Layer 6 of a small transformer language model trained on English Wikipedia (16 layers, counted from 0, width 128).
A neuron adds its activation times its output weights to the MLP's output. To switch it off is to set its activation to zero at one token and run the rest of the model.

Output weights of the MLP neurons that the questions are about. A number n stands for n times 0.0042.
n28: 26 35 2 -3 -63 -11 2 29 -58 -43 -9 14 -23 -2 -17 -18 29 21 13 -19 -2 -57 -44 6 -7 28 -27 13 1 -18 -3 -58 27 -17 14 -27 50 -46 -40 -40 -18 42 -1 5 31 6 16 -5 -32 -17 38 13 -27 11 39 -11 -18 25 54 -2 25 -21 -27 3 31 -3 7 -9 -30 14 -34 -38 17 -8 -4 26 0 33 -6 -28 -5 28 -2 -9 -30 -13 -37 -14 -37 2 -6 1 37 -30 19 -35 -3 27 12 18 36 16 -11 0 -26 0 -22 -57 5 -22 -55 -3 -9 -2 7 -30 -10 -3 2 -3 12 -22 9 -22 14 -12 22 11
n59: -56 -21 -17 -17 43 -4 -31 -23 -15 -14 32 16 -16 20 -4 21 7 -20 39 24 36 -4 1 21 -1 1 -24 12 -7 25 -15 -7 -11 9 17 8 30 34 -26 -73 21 29 29 28 -56 -24 4 -24 -48 21 -14 -5 -14 -29 -21 -29 -23 -6 6 -23 13 15 26 -13 22 11 2 51 -41 -2 -40 11 56 -16 12 2 -1 12 -42 23 -32 23 1 14 -23 -24 29 9 4 6 37 5 38 -2 -24 10 -45 9 -5 -8 1 -72 -2 24 12 -6 25 -7 23 -25 -7 -21 21 19 -4 -20 -5 -20 21 -12 -5 -23 9 7 33 19 -11 -29
n123: -3 -7 -4 33 -18 -16 -31 43 21 6 -13 -15 14 -19 19 32 31 5 -33 -19 27 -7 11 -5 -4 -12 -12 -33 -10 31 6 40 36 3 -47 -39 -30 0 -2 20 -35 14 0 33 43 5 3 19 14 -13 8 -6 -13 -30 8 11 -16 -3 -15 -4 -1 27 10 -36 6 39 5 18 7 -24 -7 -6 21 5 -8 13 24 -8 -1 5 -2 36 -41 -13 -38 -2 -31 -15 15 5 -6 11 -2 7 -2 42 -4 10 -34 -19 14 -23 -20 -24 33 35 43 6 12 13 -39 -18 22 -22 20 13 -21 29 -7 21 -32 50 -5 9 10 -15 12 -1
n128: -54 -21 -7 -1 -18 -22 13 -26 -15 -18 16 -20 4 -19 8 20 16 15 -16 -10 33 -4 0 -22 12 -2 -18 -9 -27 6 11 -27 16 20 6 21 -23 -5 -32 -13 -78 8 29 -3 67 -12 11 30 32 -20 -10 25 -24 1 -9 47 29 -38 -23 5 7 5 9 12 -54 10 11 -14 -30 9 -38 13 30 -22 -4 33 1 -39 38 -27 8 1 -27 -42 8 11 38 25 -15 -18 -22 -40 -26 -12 8 -14 10 -3 27 29 14 1 -4 -10 17 -33 20 27 -9 -34 5 -2 33 -21 11 34 -19 20 30 6 -42 -2 16 -14 -20 -14 16 -11
n138: -21 22 15 6 -10 -27 5 21 22 26 23 30 -8 31 31 -23 -15 2 -2 18 10 38 25 26 -8 -37 -15 -6 10 23 -6 3 -7 -2 -1 33 -37 75 27 34 -13 -12 -31 -22 -12 -26 -17 12 8 -21 -65 -24 -13 -9 7 10 30 6 -22 -12 1 6 8 13 16 24 -52 -17 16 1 -22 26 -47 26 24 -26 -21 -28 -27 16 -5 -54 -42 -37 -19 7 18 10 25 -9 -12 -4 -13 4 -29 82 11 -35 9 18 -4 -18 -3 18 -13 20 15 -23 0 34 16 33 -8 -22 -19 3 -3 41 5 -27 -11 32 -8 -19 -9 -29 -18 -33
n163: -39 26 -35 -4 -1 -26 12 -18 13 -22 20 -9 3 -58 22 9 9 -6 -31 -3 15 -7 -58 17 3 25 -30 25 4 -1 -28 1 -6 4 5 -31 5 29 34 28 50 -32 44 21 -49 -17 19 10 -6 -18 -4 -7 -28 -6 -31 18 7 -14 -18 31 13 -25 13 3 6 -38 14 3 11 3 22 -3 17 -8 -32 35 0 -2 72 25 6 -70 -11 -42 -12 -6 6 -5 17 8 -15 -10 -30 18 29 -15 9 -2 4 5 -10 -33 -7 3 12 -8 -9 -41 10 10 -52 9 2 -36 -1 17 3 -22 17 32 21 -10 14 -43 -17 28 1 12
n194: 23 12 17 -9 -33 -28 14 -2 -55 -7 -27 -18 26 6 -12 -43 -34 -4 24 6 -3 15 9 18 -10 -14 32 0 -8 10 -34 8 -23 5 -14 17 -12 -7 47 -23 17 36 -17 24 -4 10 -5 28 14 -29 -17 17 9 21 40 -1 -9 34 35 4 7 -9 -6 30 22 -32 7 -3 -40 24 12 -3 -23 34 -7 17 6 -28 -20 -29 -19 0 61 33 44 -2 12 12 -34 21 -46 39 8 -21 27 -27 40 -15 -8 -10 -16 -12 35 -8 -8 -2 1 -4 1 11 -2 -10 10 15 -22 -43 -20 19 12 -3 -18 1 -24 -29 12 -7 -3 -69
n212: 23 -17 -48 -1 -5 15 -10 -59 -24 12 32 -2 -25 -24 21 16 -49 -37 8 -21 -3 -37 -42 -38 -3 14 11 -15 10 4 -35 -4 -32 -4 24 -1 -25 19 -6 25 -31 18 1 6 20 36 -12 -27 -10 -16 -26 41 -7 21 -35 -19 -2 -7 -5 2 20 43 1 -24 -5 26 35 12 -64 1 22 40 -38 -14 -3 -2 26 6 -8 -24 -24 -8 4 -1 1 42 21 -24 18 22 -31 -22 30 -6 6 19 -10 13 -29 -7 -27 -15 -7 77 7 48 -12 12 -6 -15 8 21 2 33 4 -13 -3 -8 28 15 -2 -4 0 9 -3 15 42 8
n226: 25 -18 -69 -10 3 -1 1 -18 -14 8 4 -4 33 27 21 -12 25 24 -21 32 19 -9 20 16 -21 -32 -10 2 39 -4 -12 37 39 26 35 -19 -42 -26 38 -9 7 34 -26 19 41 22 -6 -10 8 8 2 33 -16 -25 46 8 15 1 37 16 18 56 -32 25 -20 32 52 -33 -7 19 4 5 -36 -10 5 -38 0 25 9 27 -6 12 0 -22 0 -8 -3 -3 17 -32 0 20 -17 -4 3 13 -13 47 -10 -15 -24 -6 25 14 -29 -2 -13 -24 -11 -54 31 -24 1 -23 -41 3 38 54 -14 14 -25 12 -30 5 30 -33 -1 28
n239: 6 -35 -9 2 -55 -18 13 -4 5 -31 0 -35 -16 -12 -18 -21 2 36 34 3 18 -6 -30 20 14 26 -11 17 -7 31 -17 40 20 19 18 28 71 -41 3 -19 4 17 -6 -53 -51 -10 9 -24 -18 14 13 9 50 42 5 -10 -26 -14 20 31 17 7 -27 1 18 -2 -3 7 -19 61 -78 3 65 -9 -19 5 14 20 19 -23 -10 -40 -22 32 21 -19 11 29 4 -28 37 -2 5 48 8 -8 -32 35 8 10 -11 -24 5 -44 -29 8 23 -9 61 -58 -4 -24 0 14 -9 -16 -12 -25 -26 -16 -21 -26 -13 15 2 -11 -6 -2
n251: -49 43 -15 6 43 -23 13 9 34 16 49 -46 30 -15 30 16 -2 17 -28 -57 -56 -39 21 20 27 17 28 21 -22 4 11 25 4 -17 24 -4 -69 -34 -1 17 -43 9 10 15 48 9 19 26 -22 27 -1 44 12 -15 -8 34 -40 -18 13 -13 2 -30 9 -28 6 -21 12 -51 43 -14 52 30 2 -24 -20 -21 -10 -31 17 9 38 0 -27 12 -33 31 40 19 19 -35 -11 -24 11 -21 13 -5 -29 12 55 -6 -43 -35 9 -17 3 8 19 -18 -4 -5 3 12 -13 -11 -34 -13 20 11 -28 10 -15 -37 -23 34 -8 -9 -39 -22
n266: 20 -8 -47 6 14 11 20 -25 -4 -9 -3 15 7 4 11 -18 -21 -30 -21 11 20 -19 -5 -10 -13 15 -19 -1 3 -6 -13 8 9 17 -5 28 9 -16 20 48 -16 2 -27 -10 -95 39 -17 -11 -10 -7 -5 9 4 13 2 49 -29 14 -1 -14 -9 1 -8 18 -19 20 6 16 -4 17 5 2 -51 -15 -1 5 -14 7 24 -9 24 37 -15 -18 -44 8 -9 11 9 27 54 16 17 3 6 -33 -9 -30 -11 8 -15 -8 -17 -29 -8 3 -7 23 -2 -12 51 14 -6 11 5 12 -31 -6 27 0 -20 -46 -39 27 -14 19 -3 -17
n270: -28 5 -24 6 -1 2 19 -11 1 31 -29 -4 8 -41 19 19 -27 14 -11 9 8 45 -10 14 21 -24 26 -61 2 -16 17 -23 28 12 -19 19 -7 29 6 25 -2 -1 -23 -13 12 -16 -15 16 17 0 -48 -31 28 -9 -36 10 15 -13 -42 5 -45 -10 -26 2 -26 2 -22 -9 20 -14 8 1 16 2 -1 -32 -4 -5 -27 6 31 -28 -24 -2 -27 14 -20 1 4 -8 6 -6 19 29 -11 6 39 -1 -20 47 -21 -16 -1 12 25 8 -19 19 -20 57 -3 -12 24 7 -20 -19 -27 28 -3 -16 -1 21 -33 -7 -2 -5 9 -16
n281: 31 27 -7 0 -33 -22 -1 81 -8 -50 -16 8 -22 -30 -5 37 12 3 -18 -18 -12 7 2 10 -7 -18 -30 -26 2 -31 -29 34 24 11 -8 -17 -12 -26 24 57 35 -12 -30 1 78 -20 -2 -2 31 16 -13 55 -31 -29 -5 -33 1 4 8 -12 -37 -39 10 16 -6 1 -7 -16 11 11 0 17 -38 10 26 25 27 -14 21 -11 39 -37 -31 -60 6 0 -39 -9 9 17 41 16 22 28 6 41 -27 8 -40 30 3 23 -5 -28 18 37 3 22 -31 27 15 43 -24 -30 25 37 -17 -50 48 52 19 -15 10 29 -51 -10 1 3
n286: -29 -11 -19 8 46 -24 1 2 -12 -4 -22 -19 53 6 -3 -30 -18 12 10 -21 6 -41 27 6 5 19 9 1 -35 7 -15 -1 16 -14 17 -22 -24 -9 9 -74 -4 -3 30 37 -83 -26 23 21 -41 -9 -21 -1 -25 30 -3 -9 2 -3 -8 6 1 36 18 17 13 17 -26 -24 9 -5 -14 12 15 -3 3 -13 4 -11 44 17 20 -2 -53 14 11 31 21 5 1 0 -21 32 -13 35 0 21 11 -31 9 39 -36 30 4 26 22 0 -21 -24 -29 -24 -11 8 61 18 6 6 -31 -11 1 -9 -8 -35 12 -16 15 -10 -11 18
n300: 2 2 -36 -5 -5 19 -23 63 11 28 -14 20 -9 -11 -10 15 20 -10 -30 41 -3 23 10 -4 14 3 -2 -2 35 -11 -44 -33 -7 -4 -28 -43 -1 6 21 -30 18 -67 38 -7 15 4 10 -18 -15 30 -11 25 32 30 61 -11 -1 -21 47 21 3 1 -13 -41 -18 -2 -45 11 -14 61 20 43 0 -36 31 17 -74 18 31 11 1 -33 20 -11 -6 10 1 -19 27 -11 3 63 -39 -5 0 30 -15 11 -34 4 5 -2 -12 41 14 20 -4 -47 29 8 -44 26 -20 -8 -28 16 -13 34 -8 -4 28 4 33 -79 -13 -30 -2 11

Each question names a token from some text and the token that comes next. It shows the activations a of the neurons there, in the order above. A number n stands for n times 0.014.

Then comes g, the gradient of the next token's log-probability with respect to the MLP's output, scaled to length 1. A neuron's effect is roughly proportional to its activation times (output weights . g). A number n stands for n times 0.0041.

"8", then " years"
a: 2 -4 -7 0 -23 17 2 -18 10 50 39 6 1 -19 93 -14
g: -11 -8 14 3 -21 13 14 -9 -15 -13 -7 -69 -2 5 -17 40 28 68 -15 -4 2 -66 -8 -1 -13 -27 15 7 8 16 9 3 -21 -10 49 -3 0 -32 18 -4 23 3 -4 23 -1 17 -30 -32 6 0 -19 -12 -9 -21 48 3 -37 -4 4 -23 8 24 2 -35 16 -11 3 3 0 -28 4 9 3 4 -14 -13 -22 38 6 23 8 5 10 -36 -6 12 -41 -17 22 -11 0 17 0 -10 -4 -23 46 19 -16 40 -13 32 23 -7 1 -53 -36 14 0 14 20 23 -22 -10 1 10 -1 -1 -8 27 6 11 31 23 -20 -2 -5 13
Switching off which neuron hurts the next token most? n138

"0", then "0"
a: 2 -2 2 -1 -3 -6 -10 -4 0 -1 4 9 -47 0 18 -1
g: 7 8 -23 17 -18 -16 11 42 16 23 -23 -29 55 6 -20 -1 3 -15 -6 7 -19 1 -18 10 -1 12 -2 -58 38 22 9 17 41 3 9 6 -13 2 -27 -8 -24 4 -14 -25 -1 16 21 21 20 29 31 22 -39 -14 -9 -19 -43 -30 -15 2 28 -7 -9 -4 9 -6 -13 29 36 -20 0 66 17 2 6 -4 22 11 -10 -14 31 14 -1 -2 -4 -2 17 5 -5 -8 -3 -45 -25 12 43 12 -13 9 -14 1 12 -1 39 4 -1 31 5 -16 0 7 -7 23 10 14 13 -2 -6 18 30 21 5 81 -15 31 -1 -1 26 7
Which neuron, switched off, raises the next token's probability most? n270

"y", then "w"
a: 11 0 -1 -8 0 0 -4 13 0 0 -1 -3 0 0 0 11
g: 19 -10 -22 -24 -7 11 20 -19 -33 13 -26 1 -23 -6 42 -26 -20 -11 26 38 -41 33 32 -2 7 -2 -26 5 1 -24 39 5 10 -2 -23 7 -3 -9 0 -3 10 -13 -4 9 -17 19 -4 -32 -39 0 19 -12 -3 -36 -13 2 -10 17 45 12 -46 2 11 39 -1 5 -59 10 -20 -11 -6 26 8 13 -24 14 -29 -5 -28 0 30 19 16 30 -1 -34 0 13 2 -5 34 -4 -24 -17 9 -33 21 20 -46 2 -3 -24 -19 16 -3 -51 -21 11 -5 -11 -5 -14 -8 -9 7 10 7 -54 -3 -26 -29 5 -30 17 -24 -16 20 -26
Which neuron, switched off, raises the next token's probability most? n212

" start", then "up"
a: -7 7 -1 -4 -1 7 -2 0 -1 -2 3 0 -2 -53 0 -14
g: -22 -22 2 -27 28 14 20 0 8 -7 2 -2 -30 -25 13 17 2 28 -16 0 -3 -12 13 -9 31 3 -5 -20 -16 8 28 5 10 -9 -7 44 8 -50 -10 29 -27 38 10 -46 14 -23 -37 16 26 8 48 -26 -27 0 -3 -25 -19 34 0 -28 -3 31 -28 -14 8 15 -14 32 15 1 -17 10 9 20 -13 25 -38 -11 29 17 -19 -16 -46 -35 22 16 -5 -34 -4 12 45 -31 43 -18 22 38 15 -12 -13 -1 39 11 3 -18 -6 -20 -4 5 -21 23 5 -8 0 19 -25 21 12 27 13 -4 -10 9 4 16 13 -16 -37 -22
Which neuron, switched off, raises the next token's probability most? n281

"ern", then "ana"
a: -11 8 -41 -7 7 1 1 1 4 -2 0 2 1 -2 -3 0
g: 12 5 18 10 12 -48 -14 3 15 -18 11 18 -21 13 28 -34 -33 19 -29 26 -14 -1 -8 -1 -14 -6 15 -23 -16 15 -42 -27 16 -3 13 16 -8 15 5 -3 35 12 -23 50 -12 10 25 -2 40 -40 -37 -10 15 15 -36 13 -28 31 -2 12 -14 0 -2 9 21 -19 -35 23 -2 -34 7 50 8 12 26 -17 7 -22 1 -4 -1 -3 10 17 -14 -6 22 -24 -12 -46 -24 42 40 -4 -29 11 -18 24 -6 28 -29 -13 -10 -9 -2 29 4 6 -15 -13 -1 -1 1 25 9 31 23 -48 12 -30 20 0 -12 -20 -50 -23 -4 15
Switching off which neuron hurts the next token most? n123

"est", then "or"
a: -1 -1 0 -4 -4 -1 2 5 -2 23 7 0 -14 -9 0 5
g: -12 -4 -31 -28 2 -27 19 1 2 -7 7 -16 -34 -28 14 -34 -11 -8 -8 -2 -43 -26 -21 12 -15 22 -62 0 -28 10 28 -2 15 21 -14 -16 27 -29 -8 13 -13 35 29 9 -4 -10 -7 34 -1 -18 -13 6 6 -8 -4 -54 2 -3 -8 -41 -3 25 -16 -7 -4 -1 14 33 12 -18 -22 16 -21 10 17 -34 -10 13 50 -13 10 -8 39 -8 3 6 -11 -12 10 -6 -4 -39 -36 1 24 3 16 -3 -42 -27 -5 -8 -19 1 -36 23 -12 -23 -11 19 45 -30 -21 14 -11 -50 12 38 18 -15 -23 18 -5 32 -24 -21 5 13
Switching off which neuron hurts the next token most? n239

"azine", then " journal"
a: -2 0 -4 9 3 -10 3 -1 0 -2 12 1 2 -12 20 -2
g: 13 30 -5 -13 36 9 -1 60 -7 -18 15 1 8 -4 0 19 1 -23 17 4 -20 26 -24 -10 23 -6 13 -4 -7 -19 31 27 6 -7 2 25 -4 -19 42 17 -11 -46 -74 -11 5 43 13 -29 25 -6 2 -11 4 -25 0 -14 -9 -7 6 14 24 -23 -17 -25 -23 4 23 30 0 13 33 -1 -1 -4 22 -9 -5 26 -37 19 2 -44 9 -24 7 8 -38 -25 -9 7 9 -27 30 -23 5 -34 -5 3 -5 -9 25 -3 -3 -14 -13 4 -11 2 10 12 -39 4 3 6 39 5 17 -2 41 3 -45 -49 -25 21 10 -12 20 -43
Which neuron, switched off, raises the next token's probability most? n286

" electric", then "al"
a: -6 4 -6 -6 -6 -10 -1 0 0 0 -4 3 0 4 1 -24
g: 22 -4 21 -21 -20 18 -31 -32 -22 31 -14 -15 -19 -6 14 0 -22 5 7 12 -8 -4 -17 22 -12 9 12 -14 2 -12 10 28 10 -23 46 19 24 5 -53 29 -4 0 -7 43 -15 2 13 33 25 -22 -1 2 -15 8 -18 14 11 -45 -29 20 6 6 17 -47 19 0 46 -21 -26 21 19 6 -14 -36 14 -5 0 -29 -19 23 -40 22 -29 18 -2 20 23 14 4 23 35 23 15 5 18 -32 -12 -58 -18 25 -28 7 11 -1 16 -3 15 -10 -12 -17 26 -16 -24 8 -21 -13 -6 7 -13 25 3 58 -38 16 13 -4 -14 -12
Switching off which neuron hurts the next token most? n300

" high", then " of"
a: -15 2 6 -2 1 9 -22 2 2 -1 0 5 -22 5 4 1
g: -1 11 -15 0 42 -13 18 -8 18 43 -45 -24 -23 16 -14 -16 6 -19 -14 48 59 10 -1 -31 -15 -42 9 11 -30 42 -34 -10 -1 -5 1 24 -2 -22 -5 -13 -9 26 -7 29 8 -9 -29 -27 1 10 21 20 -16 9 9 -21 17 -15 -2 7 27 -9 -11 10 20 18 -13 21 -35 22 17 4 9 -16 4 -5 18 -14 14 7 17 1 8 -24 -35 -14 2 -7 19 -32 -31 42 13 -22 -9 -16 -2 26 20 -11 6 11 22 -15 -7 -9 -19 42 -5 -7 -7 8 -19 21 -30 -1 9 3 -15 48 -24 -29 75 -5 -13 1 -8 -33
Switching off which neuron hurts the next token most? n270

"-p", then "ro"
a: -5 8 -1 0 0 -2 4 -1 2 0 31 0 -4 -25 -5 4
g: 3 -13 4 10 0 -18 -4 6 -43 -33 12 6 6 26 -7 32 -21 5 2 11 -38 -3 8 12 3 66 6 12 15 11 -6 20 22 0 10 -50 -26 1 -35 0 35 -41 -7 -16 -4 24 -42 17 13 25 -18 -28 42 27 3 39 7 -47 21 4 25 23 -8 -44 -13 -20 -34 7 -8 17 -18 -35 21 25 -10 23 15 -11 -45 8 11 13 -28 34 -15 14 31 22 -7 -1 19 -7 16 14 13 28 -25 24 46 7 5 -16 7 8 5 -31 11 8 10 11 -7 18 -27 -19 -9 -6 -17 7 -5 -12 9 -5 -28 -6 -2 8 -37 -15
Switching off which neuron hurts the next token most? n251

" young", then " age"
a: -6 0 6 4 -3 4 -1 1 -2 -1 3 0 1 12 12 -4
g: -20 -20 45 4 -14 -56 16 -15 -17 -6 13 4 24 6 -12 18 8 23 -16 -8 -37 10 18 -10 26 5 3 -7 -2 -27 1 24 5 -8 -8 -1 9 -23 7 -20 6 -35 -26 27 4 2 6 -30 -14 -16 -16 54 -3 -8 -3 -6 12 -19 0 7 -25 -41 25 22 5 1 -13 -23 3 7 31 24 24 -13 -13 13 6 -5 -34 -32 13 -5 10 -19 11 -16 -25 -40 1 16 35 -52 0 11 -23 17 2 9 -11 14 -41 -2 31 66 -8 7 -31 34 -25 19 -24 0 -2 3 -7 13 35 -48 5 14 -40 -12 -4 -42 -7 13 20 -8
Switching off which neuron hurts the next token most? n281